Layer 4 of a small transformer language model trained on English Wikipedia (23 layers, counted from 0, width 64).
A neuron's activation on a vector x is SiLU(weights . x + bias), where the dot is the dot product.

Input weights of the MLP neurons that the questions are about. A number n stands for n times 0.00089.
n2 (bias -0.020): 71 139 247 -77 21 -186 197 116 22 -108 -36 174 -34 -62 120 313 -101 87 -24 -30 -161 -49 73 -129 106 -1 32 -15 -63 120 -139 -163 -155 -47 -73 -2 -40 -191 -18 -36 -79 131 109 49 -99 -30 -65 17 237 75 -192 -15 19 -102 -12 173 -148 49 9 166 194 -16 -289 -147
n3 (bias -0.004): 93 61 -13 40 -80 -305 83 -144 112 37 -19 28 -72 -67 110 118 -17 -123 53 12 -112 124 -58 61 180 119 -102 23 140 -36 111 -22 -144 210 -213 70 -98 26 -12 -73 -123 54 -100 -124 -37 61 -295 72 217 -172 5 36 -173 -38 -11 104 27 -212 13 -33 72 266 -182 -122
n4 (bias -0.003): 104 192 160 172 50 -152 -55 -64 159 67 160 213 -114 124 25 -120 -75 -144 114 -31 -186 48 -46 30 10 50 -56 118 -87 -77 111 84 -61 20 -102 -156 -56 194 41 -150 -9 63 -147 -158 24 210 4 -47 -59 -109 34 -16 -161 -24 -235 -5 74 -135 90 -91 -126 104 47 -29
n17 (bias -0.008): -157 6 86 1 71 -101 98 41 -38 -40 169 -72 33 -250 80 178 210 -62 -149 -153 74 32 167 72 -56 47 107 107 146 146 -158 -30 69 146 3 3 -128 -4 222 61 42 -268 -71 -102 13 23 2 -97 140 -39 -104 -56 -136 37 156 -14 -7 -57 12 100 37 -70 -138 47
n21 (bias -0.013): -162 -79 -227 -34 153 275 53 179 -27 -116 -6 25 16 90 -86 28 192 350 -171 120 -78 -78 15 15 -20 293 -84 82 34 90 -116 44 -118 -140 47 -192 288 77 -126 -102 254 21 84 -16 166 -179 131 -61 16 61 -114 43 131 -42 -2 -207 47 168 -209 -253 -63 -215 191 -199
n33 (bias -0.002): 157 -18 -6 42 -257 -12 -247 66 107 64 19 -107 -144 -73 -164 -56 344 -74 -41 10 65 22 -154 54 -127 11 -73 294 -53 -41 -51 -78 -54 53 -11 -176 163 -54 -119 76 282 -140 41 -121 131 -109 55 -281 15 6 -154 178 -48 125 188 175 -81 -49 46 36 63 -96 268 -62
n54 (bias -0.005): -41 -10 40 -28 77 39 -115 -14 112 31 -274 -250 115 -125 57 128 -72 -193 -60 72 117 -35 345 -172 -5 -94 214 -17 -287 204 -80 252 21 -115 97 -135 31 -96 91 -278 -263 144 12 75 -13 -98 156 -253 -113 107 -22 239 129 -44 11 130 203 -11 -147 22 165 -212 -49 3
n60 (bias -0.001): -307 -65 210 78 -113 72 123 0 142 -2 -5 113 101 33 -173 63 -62 47 -45 -165 -213 150 -80 -190 29 -173 218 -52 -120 113 -143 -53 44 27 146 61 -9 112 -84 -30 250 -127 52 90 127 -72 35 71 -83 -23 -28 55 116 35 -72 173 7 63 48 81 -60 -336 199 -35
n76 (bias -0.028): 50 58 -40 -220 -126 101 27 137 160 118 -117 -130 -179 21 -105 161 311 -231 129 142 -61 0 -164 145 64 42 304 100 76 32 -69 -22 52 -128 -400 -148 -28 101 24 -80 -16 203 -107 168 -154 -90 94 -50 -92 -119 133 13 148 -322 -43 -38 47 -128 19 43 144 -42 167 -133
n82 (bias -0.015): -10 -100 79 -105 114 -245 223 -78 -4 -210 -5 56 -211 -133 109 113 248 40 -49 -89 -27 211 -17 10 -63 -118 -179 -246 61 -147 -25 184 -252 -68 133 183 -148 87 145 -49 38 -248 -105 461 -123 155 138 223 141 92 -162 71 -18 2 -85 -118 -88 -303 90 79 255 153 11 -97
n83 (bias -0.007): 37 73 38 118 -137 -202 116 348 352 181 -303 -84 -40 30 6 142 73 -178 -191 115 -53 -88 109 15 25 54 -46 138 -39 151 84 -38 -16 -128 9 -8 -86 -184 34 33 71 64 -132 56 6 -227 1 -49 232 -22 -3 43 243 -47 -85 -73 2 -62 12 132 -43 -206 16 -258
n89 (bias -0.014): 139 51 348 17 40 -40 -140 -26 -67 -37 2 0 -61 32 162 -61 165 -49 -74 -52 127 -85 217 -29 23 -37 -16 -107 -250 5 -39 1 -151 269 47 -65 297 -36 20 -13 140 -60 -8 217 112 -50 -94 -172 -265 64 102 36 -11 -183 -51 13 79 13 -76 -69 66 48 155 84
n124 (bias 0.011): -175 172 120 75 -16 -136 30 -70 19 19 -165 22 -166 54 -80 -109 48 139 -85 -94 49 112 -1 98 -176 182 -8 193 -243 -147 33 -142 82 -254 -55 101 81 -18 239 -51 -40 52 23 -165 -16 -234 41 3 54 242 13 -35 429 -18 -98 14 -66 96 120 -258 43 -58 31 46
n128 (bias -0.015): -64 305 -28 3 -98 -50 -63 157 56 107 -5 118 -232 -216 -29 -90 195 -99 44 -99 163 -258 -224 98 -8 96 12 -189 32 -98 -63 -124 6 200 19 215 -107 184 129 -25 53 -74 7 -29 -67 -191 -56 -51 -84 324 -285 264 -18 -21 -18 113 48 85 75 -107 -19 58 28 -79
n129 (bias -0.019): -40 13 72 101 -73 -56 157 57 5 24 40 -111 -85 -96 48 45 -210 -38 -27 -27 111 104 20 172 -46 -91 26 50 -73 130 46 173 65 241 -85 -276 66 32 140 -16 83 31 -119 51 403 123 113 -32 -95 -272 -23 42 -90 -148 22 246 -135 63 14 59 -201 -122 -159 155
n130 (bias -0.033): 42 -16 0 104 -342 -148 151 198 136 150 -107 34 -94 -15 -317 27 206 94 -97 99 -96 -46 -49 128 -44 145 -14 -3 228 -22 -246 64 44 -46 -150 -57 -260 54 97 126 168 -213 54 -62 26 -96 -147 -66 128 -173 156 63 280 -161 52 230 -162 -123 167 -123 -139 -143 93 -19
n141 (bias -0.030): 119 -240 150 65 225 20 -29 62 -73 -1 148 -308 -295 2 -153 -38 -36 -137 -9 17 332 -132 -143 230 -26 33 79 10 165 203 -105 27 -80 -48 3 -42 79 108 206 476 -9 -281 -13 -75 -83 -220 26 -176 -105 -51 -205 14 323 7 -275 -40 190 25 42 -63 -58 -98 -94 132
n147 (bias -0.012): 149 187 -105 30 14 -105 -62 -58 -294 -6 -11 -45 -29 113 33 230 20 -209 70 35 51 41 65 -165 157 -81 -5 165 79 38 -31 -145 -153 33 -74 -80 -82 101 -23 75 130 -125 189 -159 -33 75 -38 159 97 114 -47 79 45 31 77 92 -166 -87 -253 -26 -92 -84 -48 -176
n148 (bias -0.008): -51 143 -108 252 105 298 7 -277 -156 -14 -69 -13 36 -52 -8 28 -92 81 -89 -64 -149 351 21 25 202 54 -10 14 174 -63 -178 124 113 -236 -25 15 -153 -3 207 -237 93 -32 -26 -48 161 -163 -182 10 220 168 46 38 -63 -22 -138 -71 56 -91 -38 89 -163 56 98 -103
n153 (bias -0.015): 31 -57 46 -166 -207 -28 195 434 -25 32 50 -90 -423 46 10 174 -117 -100 135 87 -147 -90 169 -82 423 52 19 69 -79 -233 27 -65 75 -136 -34 29 -12 -80 108 40 194 101 62 -51 68 -101 30 -71 -11 -62 125 -53 140 59 -74 -4 -88 22 213 -98 -279 -62 -249 -184
n163 (bias -0.011): -45 18 -155 155 -154 -68 166 112 -102 -68 -104 37 225 -136 13 34 153 -23 -162 -61 89 50 -60 96 100 1 52 -115 -227 -7 8 128 -206 403 120 -33 50 -12 -122 -13 -5 -156 67 100 42 -93 -148 -52 -316 98 -51 120 1 148 -131 15 -355 -100 183 164 35 19 139 -122
n197 (bias -0.010): -49 8 99 60 -144 -76 -96 36 -51 286 -47 104 -85 -62 -112 -106 46 -51 -57 179 -53 -43 -61 73 -88 123 22 57 16 -73 -116 35 -118 221 -112 -111 160 128 14 -32 91 -114 -189 104 98 -100 -276 29 11 94 -169 167 -68 51 63 56 185 1 14 -28 -152 7 14 -12
n227 (bias -0.032): 46 352 216 -83 -5 -37 89 1 203 -148 -129 97 -155 51 60 -107 -42 -33 -35 -53 -4 131 -40 -35 97 59 88 110 128 84 -62 -96 -102 -311 -200 125 -76 316 109 -51 56 -88 1 -48 -22 58 -75 -3 47 -189 -240 -28 168 -236 83 80 194 60 -50 92 -123 14 -109 -168
n246 (bias -0.018): -78 130 76 -8 60 177 -73 230 99 -140 103 13 -122 -141 38 308 55 -4 89 -26 -148 26 -6 -78 -33 125 66 4 -108 -73 18 -13 -231 -110 -79 122 -35 117 46 70 16 39 -8 -133 151 -108 -123 -155 -16 -96 99 91 71 -51 -3 67 16 82 74 64 -78 -376 -96 -18
n255 (bias -0.008): 152 155 -226 -23 99 56 -181 -129 -69 -198 -254 142 86 -110 105 -12 -149 -25 147 14 39 -132 -206 -138 195 60 -14 -111 8 -30 174 2 416 -211 207 -65 -45 131 355 -18 -273 -157 -64 -80 54 66 27 88 149 48 -104 249 -49 109 0 27 -256 -93 28 18 -71 -186 -110 280
n263 (bias 0.002): 219 1 -28 -124 -79 341 23 -38 -57 -127 -250 35 174 158 -113 -103 133 159 155 -77 76 -171 -147 1 -38 140 327 -153 -189 137 -28 -182 33 138 157 129 171 22 -244 -166 -17 149 73 25 258 -148 125 118 -86 148 -105 324 128 -213 -141 -82 -104 10 -308 17 -99 -59 67 101
n290 (bias -0.016): 161 -336 141 25 169 31 57 -29 50 -24 -59 71 12 94 76 11 -24 -13 67 64 -48 -46 -58 -6 -102 -43 72 -114 10 171 265 -118 -177 -76 99 -312 -196 154 -15 -263 188 60 -63 -30 158 83 -2 -63 -46 -68 251 -202 -75 -215 -109 167 159 23 -109 -193 -8 8 42 -80
n296 (bias -0.018): 127 68 -66 -7 5 34 -18 57 -237 132 -45 74 221 -77 112 112 36 94 -170 55 -56 16 228 -101 192 -113 -100 140 -174 204 -104 -97 -73 -11 -56 -253 -17 154 44 38 102 -58 177 -120 -93 -152 157 -116 -6 30 60 54 -69 -18 88 125 -232 -44 -141 -45 34 -42 24 -110
n301 (bias -0.029): 44 -378 -144 101 -39 253 48 151 347 120 -44 -253 377 -12 -324 -176 319 49 -161 -157 -116 -45 -117 47 -6 97 190 -88 -88 106 -130 17 -94 187 37 159 88 380 122 -96 -282 -73 -168 185 8 -86 234 -111 -219 -151 -21 -149 228 -212 -92 -59 -82 -370 -154 150 58 22 333 2
n303 (bias -0.013): 49 88 17 -209 -33 79 166 223 190 -132 53 36 -56 74 9 -4 170 75 -77 -344 -309 244 -83 48 37 85 -11 -307 -1 61 21 27 -321 -90 69 49 -39 242 289 -78 -66 142 -189 3 42 -22 -253 -126 187 -34 -201 -39 -57 -167 -188 220 45 -78 -83 227 -36 -90 -64 -10
n304 (bias -0.007): -76 -17 -113 68 55 -44 -20 -53 -100 29 100 -19 -13 67 -111 -52 -57 13 -131 90 30 32 86 -85 10 83 -1 -115 -244 -128 132 94 218 55 20 -21 149 78 -121 -237 73 3 22 -69 85 39 128 -14 -157 16 -86 -7 63 11 -89 -262 71 78 247 -121 -184 -151 104 -133
n319 (bias -0.032): 67 108 306 73 -264 -93 -103 -213 90 61 -54 -65 158 -88 34 -90 238 -72 124 -264 -161 23 -107 -137 179 -52 23 -121 -162 10 -273 -52 -75 104 -123 -192 264 -215 63 147 -270 72 3 31 309 -165 -258 -317 -43 86 352 206 21 234 -142 16 144 7 89 146 102 -13 -117 430

Each question shows a token from some text and the vector x that enters the MLP there. A number n stands for n times 0.0089.

"dr": -10 53 -139 -90 -231 80 -122 -167 79 126 127 204 109 218 -12 69 -162 13 224 43 -129 -50 197 -48 -295 -168 53 10 -226 20 106 36 -56 -96 -232 197 81 -75 20 18 -60 -8 -15 114 139 1 -18 54 103 -16 -135 -62 82 100 8 -41 88 11 -100 -30 7 34 -188 101
The most active neuron and its activation: n263, at about 0.52

"hi": 123 129 -218 -23 -192 -48 100 -106 -141 37 316 59 91 99 -47 -44 -204 57 60 270 2 84 20 -179 -251 -92 86 -83 -265 12 94 -148 -129 -93 -69 151 -13 -88 8 63 12 -36 141 71 128 70 -65 106 -102 -2 -19 -199 -33 124 65 -23 100 -75 -5 51 125 -30 100 33
The three highest activations, in order: n304, n147, n60

" –": -87 -116 -206 -116 -76 6 -59 31 125 61 155 279 136 -38 21 -133 -234 187 -13 -64 -33 -139 -145 -27 -218 163 34 154 152 -42 -55 -54 -148 -48 53 -14 -52 -105 99 265 87 -8 130 -1 -144 -32 26 38 -77 -102 -45 -177 -68 105 4 -147 106 41 -46 132 87 274 66 47
Which of these neurons fires most? n21

" 6": -150 -93 23 -122 -308 123 -214 -53 196 -89 94 288 106 75 18 -71 -321 102 85 184 38 81 43 -117 -289 -194 96 50 21 -24 -12 -22 -146 27 -42 133 -80 -190 110 34 17 -38 28 -9 59 191 43 -110 109 -53 -84 53 -94 144 53 -46 60 18 9 50 60 31 51 17
Which of these neurons fires most? n60

" \"": -115 -188 -91 -92 -171 -85 -258 1 -18 -66 104 26 27 122 102 -128 -103 -56 -22 12 -14 -2 -20 -130 -117 -13 181 41 -43 92 -71 268 154 56 95 16 -219 -191 -13 184 79 81 1 84 -62 169 -69 18 6 31 -110 -220 -45 -50 56 312 59 219 75 22 -25 119 -89 41
The most active neuron and its activation: n129, at about 0.52

"7": -36 -4 -111 -61 -365 28 -48 -46 72 37 146 153 156 215 54 -4 -218 204 -54 187 140 -56 9 -210 -438 -157 8 -4 -11 23 59 -48 -132 -108 12 154 11 -149 -12 35 103 14 94 -18 -83 57 -26 24 98 -133 -124 54 -15 90 78 -41 108 -59 30 -26 138 92 17 31
The most active neuron and its activation: n33, at about 0.22

"–": -93 -154 -145 -150 -169 93 -118 -83 170 33 192 46 -37 68 38 -26 -155 125 -20 228 43 -4 12 -201 -245 -169 82 18 -21 227 78 19 -8 -164 -125 121 104 -112 224 -68 91 188 24 33 -113 -156 -111 55 73 -57 -80 -163 -58 107 126 -47 115 41 -22 131 9 167 -65 -3
The most active neuron and its activation: n54, at about 0.23

"ander": 121 18 71 -176 -207 18 -194 -86 40 162 236 -37 205 190 -89 72 -270 62 15 32 -20 59 -25 -122 -207 -67 -12 -19 -129 20 177 -122 -141 -176 -5 135 35 -130 70 -66 235 38 50 100 -57 104 -152 111 -16 25 16 -131 -77 201 22 -33 -83 -14 -38 -161 91 78 117 108
The most active neuron and its activation: n290, at about 0.47

" supply": 23 82 -180 -28 -58 -92 -200 60 -3 32 -68 104 -15 241 92 127 -295 201 -205 -85 -193 -52 30 140 -339 51 0 64 -40 -24 43 -88 -32 -39 -45 88 194 -154 65 66 51 -70 100 24 46 44 -28 -80 35 43 -20 -145 53 20 118 98 118 -170 -102 30 -5 283 143 -94
Which two neurons fire most, strongest first? n124, n21

" the": 1 -160 -238 -66 66 -94 -48 -56 -163 -5 61 121 -33 132 150 53 -128 41 -196 145 -85 -14 -34 118 -350 124 42 39 22 207 79 82 16 17 57 69 -227 -182 119 210 -34 -122 -8 -108 57 32 16 -115 -26 -69 -155 -187 -51 132 42 80 138 87 -39 46 29 275 2 31
Which of these neurons fires most? n141

" Dod": 46 -31 -42 -259 -209 43 -266 38 10 95 223 65 36 135 18 136 -339 -43 95 54 -90 -59 71 48 -193 -81 25 -96 -109 96 104 -147 -131 -68 -21 97 42 -96 266 -109 -110 6 -31 10 176 19 -97 9 3 24 46 -20 29 329 -9 92 -36 -31 -13 -28 21 66 161 -12
Which of these neurons fires most? n319

" |": -82 -27 -160 -310 70 -78 -86 125 79 54 61 275 2 220 60 -26 -191 25 123 147 70 -76 -28 -89 -336 -66 77 -14 132 -76 -82 -10 -81 87 -16 137 -82 -330 127 -78 -10 79 43 15 -81 16 -42 -30 88 -69 51 -45 -156 93 -16 -79 39 103 -44 84 -65 273 53 107
Which two neurons fire most, strongest first? n2, n3

"ata": 44 18 -235 -87 -125 -120 47 -38 -164 114 207 39 187 234 -53 -10 -245 52 2 144 -180 -46 48 -242 -346 37 -10 7 -35 58 148 -147 0 17 32 90 100 -81 59 134 66 -16 166 40 -34 84 -131 18 -63 -179 -68 -15 116 -103 48 -14 -7 -21 -30 -73 203 173 119 11
The three highest activations, in order: n147, n304, n296

".": -178 -81 -80 -117 5 -50 61 82 42 -17 91 131 1 133 93 -109 -145 145 114 79 -39 -131 -91 -6 -333 3 24 187 -113 109 9 86 200 50 -53 256 -198 -199 41 168 14 68 34 83 -86 155 -93 -21 91 35 -162 -203 -241 86 70 -82 -34 -51 -154 -65 61 84 42 146
The three highest activations, in order: n17, n2, n82

"s": 54 -29 -205 5 -126 -131 -127 -69 -62 128 60 183 -27 199 -44 -46 -98 -29 -57 106 90 -130 49 43 -310 -44 70 95 -52 91 -13 67 -89 127 47 236 -9 -87 -62 377 156 -15 -19 -116 -71 13 21 -86 29 -48 -159 -48 5 231 -122 35 124 62 -92 -171 -98 209 -99 52
Which of these neurons fires most? n141

" Mur": -10 3 -219 -176 -141 59 -204 20 -75 -22 92 47 208 227 2 18 -220 104 -25 74 -196 27 72 133 -177 -95 64 92 -249 26 165 -1 -134 -36 -80 133 -160 -106 105 87 -31 -83 41 30 102 85 -258 109 -101 5 180 -56 49 98 -42 98 67 79 98 188 -42 -79 47 -34
Which of these neurons fires most? n246

" 2006": -10 -38 -27 -123 -172 -36 -72 60 119 -133 -34 194 -51 124 40 -77 -119 141 -128 36 127 -109 145 -172 -355 -40 84 18 103 -59 118 -181 -73 49 -153 233 -128 -198 87 0 -7 10 -52 -47 132 159 -76 -6 -7 -128 -125 -44 11 156 255 -25 146 -12 134 -22 119 157 30 43
Which two neurons fire most, strongest first? n227, n3

" obl": -13 -95 -255 -68 -184 68 -223 118 32 25 23 -106 -4 211 118 -19 -198 -43 68 1 -174 -126 68 148 -23 -3 -20 83 -229 -22 -36 194 70 -42 -151 192 3 -85 266 38 -101 -94 137 74 104 8 -138 3 19 -38 52 -83 -36 24 84 275 138 61 -7 93 -111 70 -65 -113
Which of these neurons fires most? n153

" many": -134 -90 -278 29 -81 -18 -287 -24 -36 -27 -2 52 141 -6 244 144 -199 131 -106 179 -54 -66 58 18 -254 53 41 37 -92 7 109 93 -80 36 -21 156 -91 -117 75 216 -21 -66 -8 -48 13 -101 37 -87 42 -70 -199 24 -70 44 35 141 40 133 -43 -106 23 369 105 10
The three highest activations, in order: n296, n3, n197

"tor": -50 73 -62 -128 -115 30 -180 71 -150 181 155 136 94 147 139 -87 -237 -15 -63 -77 -139 10 8 -118 -227 85 27 3 -105 114 26 39 -27 15 -151 11 274 -195 110 150 2 5 204 99 -19 147 -162 -42 42 46 -51 -154 58 183 -15 -10 29 -179 -121 -73 -71 -39 88 188
The most active neuron and its activation: n319, at about 1.3

"km": 95 96 -230 -11 -216 52 -156 -85 115 15 239 35 81 305 18 154 -86 100 69 121 -36 -93 162 -192 -423 -182 131 89 -107 102 21 -44 -31 6 -49 82 114 -63 20 -17 -132 -131 122 -71 53 92 -136 79 39 -64 -49 -76 42 18 41 -17 89 -91 -58 3 13 48 22 -93
The most active neuron and its activation: n147, at about 0.78

" CZE": 92 -123 -12 -245 -155 34 -203 -24 28 -68 280 196 -20 242 34 -125 -258 -11 148 -95 -14 64 158 -161 -289 -105 -18 158 -31 -3 51 23 6 -36 50 186 -28 -202 102 -140 126 -139 60 -81 12 19 -184 95 -53 68 17 -3 16 206 46 36 28 -40 50 36 40 75 15 39
The most active neuron and its activation: n4, at about 0.33

" and": -189 -203 -184 -88 -120 -90 -128 34 33 86 36 217 110 46 140 27 -308 180 -43 58 -73 54 -52 37 -327 193 -7 21 61 24 114 -73 4 -50 -39 137 -11 0 106 114 107 32 18 76 -1 -35 64 -59 29 -98 -206 -178 -173 224 12 64 29 127 -153 -18 21 249 22 -47
Which of these neurons fires most? n21

")": -106 80 -126 -91 -165 -174 -57 -122 83 99 50 220 -90 98 158 -150 -239 27 29 -35 -80 -67 118 -120 -340 178 -39 0 -11 36 -137 -26 8 -9 -162 104 49 -223 117 128 -51 37 143 148 -33 133 -85 -49 90 -13 -201 49 113 179 49 -80 67 -22 -75 122 -1 78 124 176
The most active neuron and its activation: n319, at about 0.82

" BA": -31 23 -207 -180 -210 159 -158 -99 38 -191 157 73 49 228 221 2 -182 -15 -88 5 15 0 148 -202 -404 -31 198 99 -2 103 186 22 -6 -25 -141 87 41 9 -1 -58 69 -88 75 13 18 -25 -193 -60 -38 -40 36 -59 43 109 26 -14 -2 70 132 27 -25 126 94 30
Which of these neurons fires most? n304

" Tech": 44 103 -238 -175 -164 150 -42 47 -198 -101 138 137 134 197 186 42 -180 -57 -163 57 -133 -130 93 -130 -330 -29 105 18 -93 30 149 24 -67 -65 -32 72 18 -11 114 23 20 -57 43 -66 45 46 -218 45 -160 -20 66 -129 160 126 -63 47 17 -68 105 68 108 135 170 29
The most active neuron and its activation: n163, at about 0.67

"ć": 191 -118 -50 -183 -212 -75 -103 -108 119 181 286 214 144 91 -129 7 -167 -25 219 61 -70 34 78 -150 -321 -169 -5 48 -99 -14 80 -49 -134 -96 -15 168 32 -217 147 41 12 -15 53 87 27 31 -44 77 15 -140 -67 -67 88 120 69 -109 64 31 35 -107 65 26 15 62
The most active neuron and its activation: n4, at about 0.2

",": -174 -133 -236 -156 -230 -247 10 -16 65 -6 129 70 16 102 105 -55 41 177 34 58 -57 -79 -126 -9 -304 174 -34 86 8 -86 80 -11 39 106 -17 180 -96 -12 120 138 24 -46 -22 39 -94 -46 -30 102 -44 -21 -199 -79 -164 260 33 15 91 94 -98 -8 70 300 26 147
Which of these neurons fires most? n128

" 2000": -2 -24 -80 -174 -168 -43 -134 99 24 -109 -76 185 -53 47 5 -92 -133 176 -67 65 51 -92 80 -193 -313 -124 65 17 -79 -13 225 -56 -69 -114 -168 226 12 -93 12 79 40 48 -10 66 68 84 -134 30 -17 -88 -126 -89 39 68 265 -59 201 -32 164 24 88 268 35 157
Which of these neurons fires most? n227

" of": -138 -120 -72 18 -53 101 -72 -163 15 151 51 7 11 123 101 78 -101 199 -185 36 -139 95 -73 -78 -381 64 -76 144 47 64 81 34 0 -22 -63 273 -148 -154 125 103 51 12 70 -55 -57 -128 0 18 126 -41 -99 -135 -169 250 -118 -28 240 28 -77 6 -83 184 24 54
Which two neurons fire most, strongest first? n148, n124

" lit": 54 54 -347 -121 -181 17 -106 76 5 0 7 78 57 225 120 -47 -317 -37 1 -43 -69 -185 117 -38 -185 -4 38 -9 -86 -103 153 78 -87 35 -99 153 185 -91 212 236 -32 -49 172 95 65 39 -59 -72 -148 5 155 -129 -16 -42 87 130 23 15 49 80 -20 -23 16 -142
Which of these neurons fires most? n153

" 2016": 67 -83 32 -116 -248 -218 -115 85 -3 -129 69 235 -16 63 46 -155 -92 67 -92 73 -14 -23 73 -173 -221 5 25 -94 89 -59 139 -107 -92 25 -110 295 -178 -163 73 -19 54 52 0 12 56 49 55 14 -41 -52 -240 -1 7 120 281 -97 130 59 86 -22 147 197 80 109
Which two neurons fire most, strongest first? n82, n128

" USA": -16 -6 3 -272 -143 15 -188 -18 -85 -62 177 160 -32 266 -5 -36 -276 -24 -40 -66 16 41 171 -189 -265 -9 -1 117 -43 31 93 10 28 -51 -12 157 -16 -183 81 -95 196 -74 -19 9 43 38 -177 0 -154 127 -28 -16 -18 185 45 12 -72 -34 30 165 41 271 172 2
The most active neuron and its activation: n89, at about 0.46

" business": -28 23 -233 -63 -291 -10 -92 -18 -6 -14 -153 40 -10 145 161 82 -257 65 -151 141 -50 -78 143 18 -258 -6 104 48 -87 21 155 1 -111 -68 27 199 177 -108 13 49 10 78 102 -19 -28 157 -166 9 -116 -5 -139 -109 30 69 -7 217 53 -108 -36 -40 24 256 216 -17
The most active neuron and its activation: n163, at about 0.38

" 1999": 45 -18 -40 -146 -224 11 -47 61 40 -72 -89 208 -63 42 6 -139 -97 111 -80 -16 1 -109 70 -142 -240 -3 39 12 -55 -25 131 6 -97 -143 -186 198 -64 -123 49 13 97 53 -25 36 6 105 -133 54 -51 -104 -150 -159 54 139 309 -85 217 -80 224 71 118 218 88 183
Which of these neurons fires most? n227

" who": -190 -84 -96 -53 -30 -54 -104 -72 10 -36 -139 103 -15 29 -118 51 -339 32 -133 86 37 165 5 -12 -237 239 -60 51 -34 120 9 28 7 124 12 232 -130 -209 150 242 76 -45 120 149 -63 202 -48 -68 43 -30 -149 -130 -178 106 87 187 6 66 -27 -108 47 45 33 37
Which of these neurons fires most? n17

"ish": -32 23 -210 -95 -170 -78 -32 40 60 214 -206 30 -5 88 -37 30 -183 167 -71 84 -102 -62 0 86 -253 37 40 171 -162 38 138 -107 -148 -82 -245 228 67 -101 -53 90 123 150 32 115 71 74 -20 -27 20 -62 13 -89 77 203 39 -126 290 -41 -60 -118 -43 133 49 -13
Which of these neurons fires most? n83

"ipline": 12 -23 29 20 -210 -117 -278 48 -101 195 1 88 -79 -10 57 -124 -160 33 -180 2 -102 23 106 -21 -296 190 -114 16 -9 100 154 -55 -2 132 38 156 190 -197 0 143 145 24 111 46 -27 10 -73 -38 -2 117 -56 -3 123 55 49 -178 -79 -107 -170 -116 131 269 83 -15
Which of these neurons fires most? n89

" China": 122 20 -70 -138 -147 -50 -33 83 -92 -68 146 134 59 181 75 90 -287 -82 -35 0 -96 112 143 -250 -310 -28 -45 64 -87 -67 169 -94 2 128 -50 197 40 -217 60 33 -44 -31 -3 -111 133 46 -125 12 -230 135 -112 -20 23 228 47 -77 84 10 -13 -7 79 138 187 16
The most active neuron and its activation: n304, at about 0.63

" completed": -92 77 -236 -53 -196 87 -227 -31 89 -38 -163 230 31 -6 96 10 -111 45 -28 77 -122 -229 107 116 -211 33 -6 100 119 -25 32 70 -76 30 -29 149 -62 -204 17 82 234 125 88 -45 -112 -32 32 -5 -104 147 -158 -219 -51 162 189 43 173 -136 75 -9 -72 97 83 25
Which two neurons fire most, strongest first? n128, n33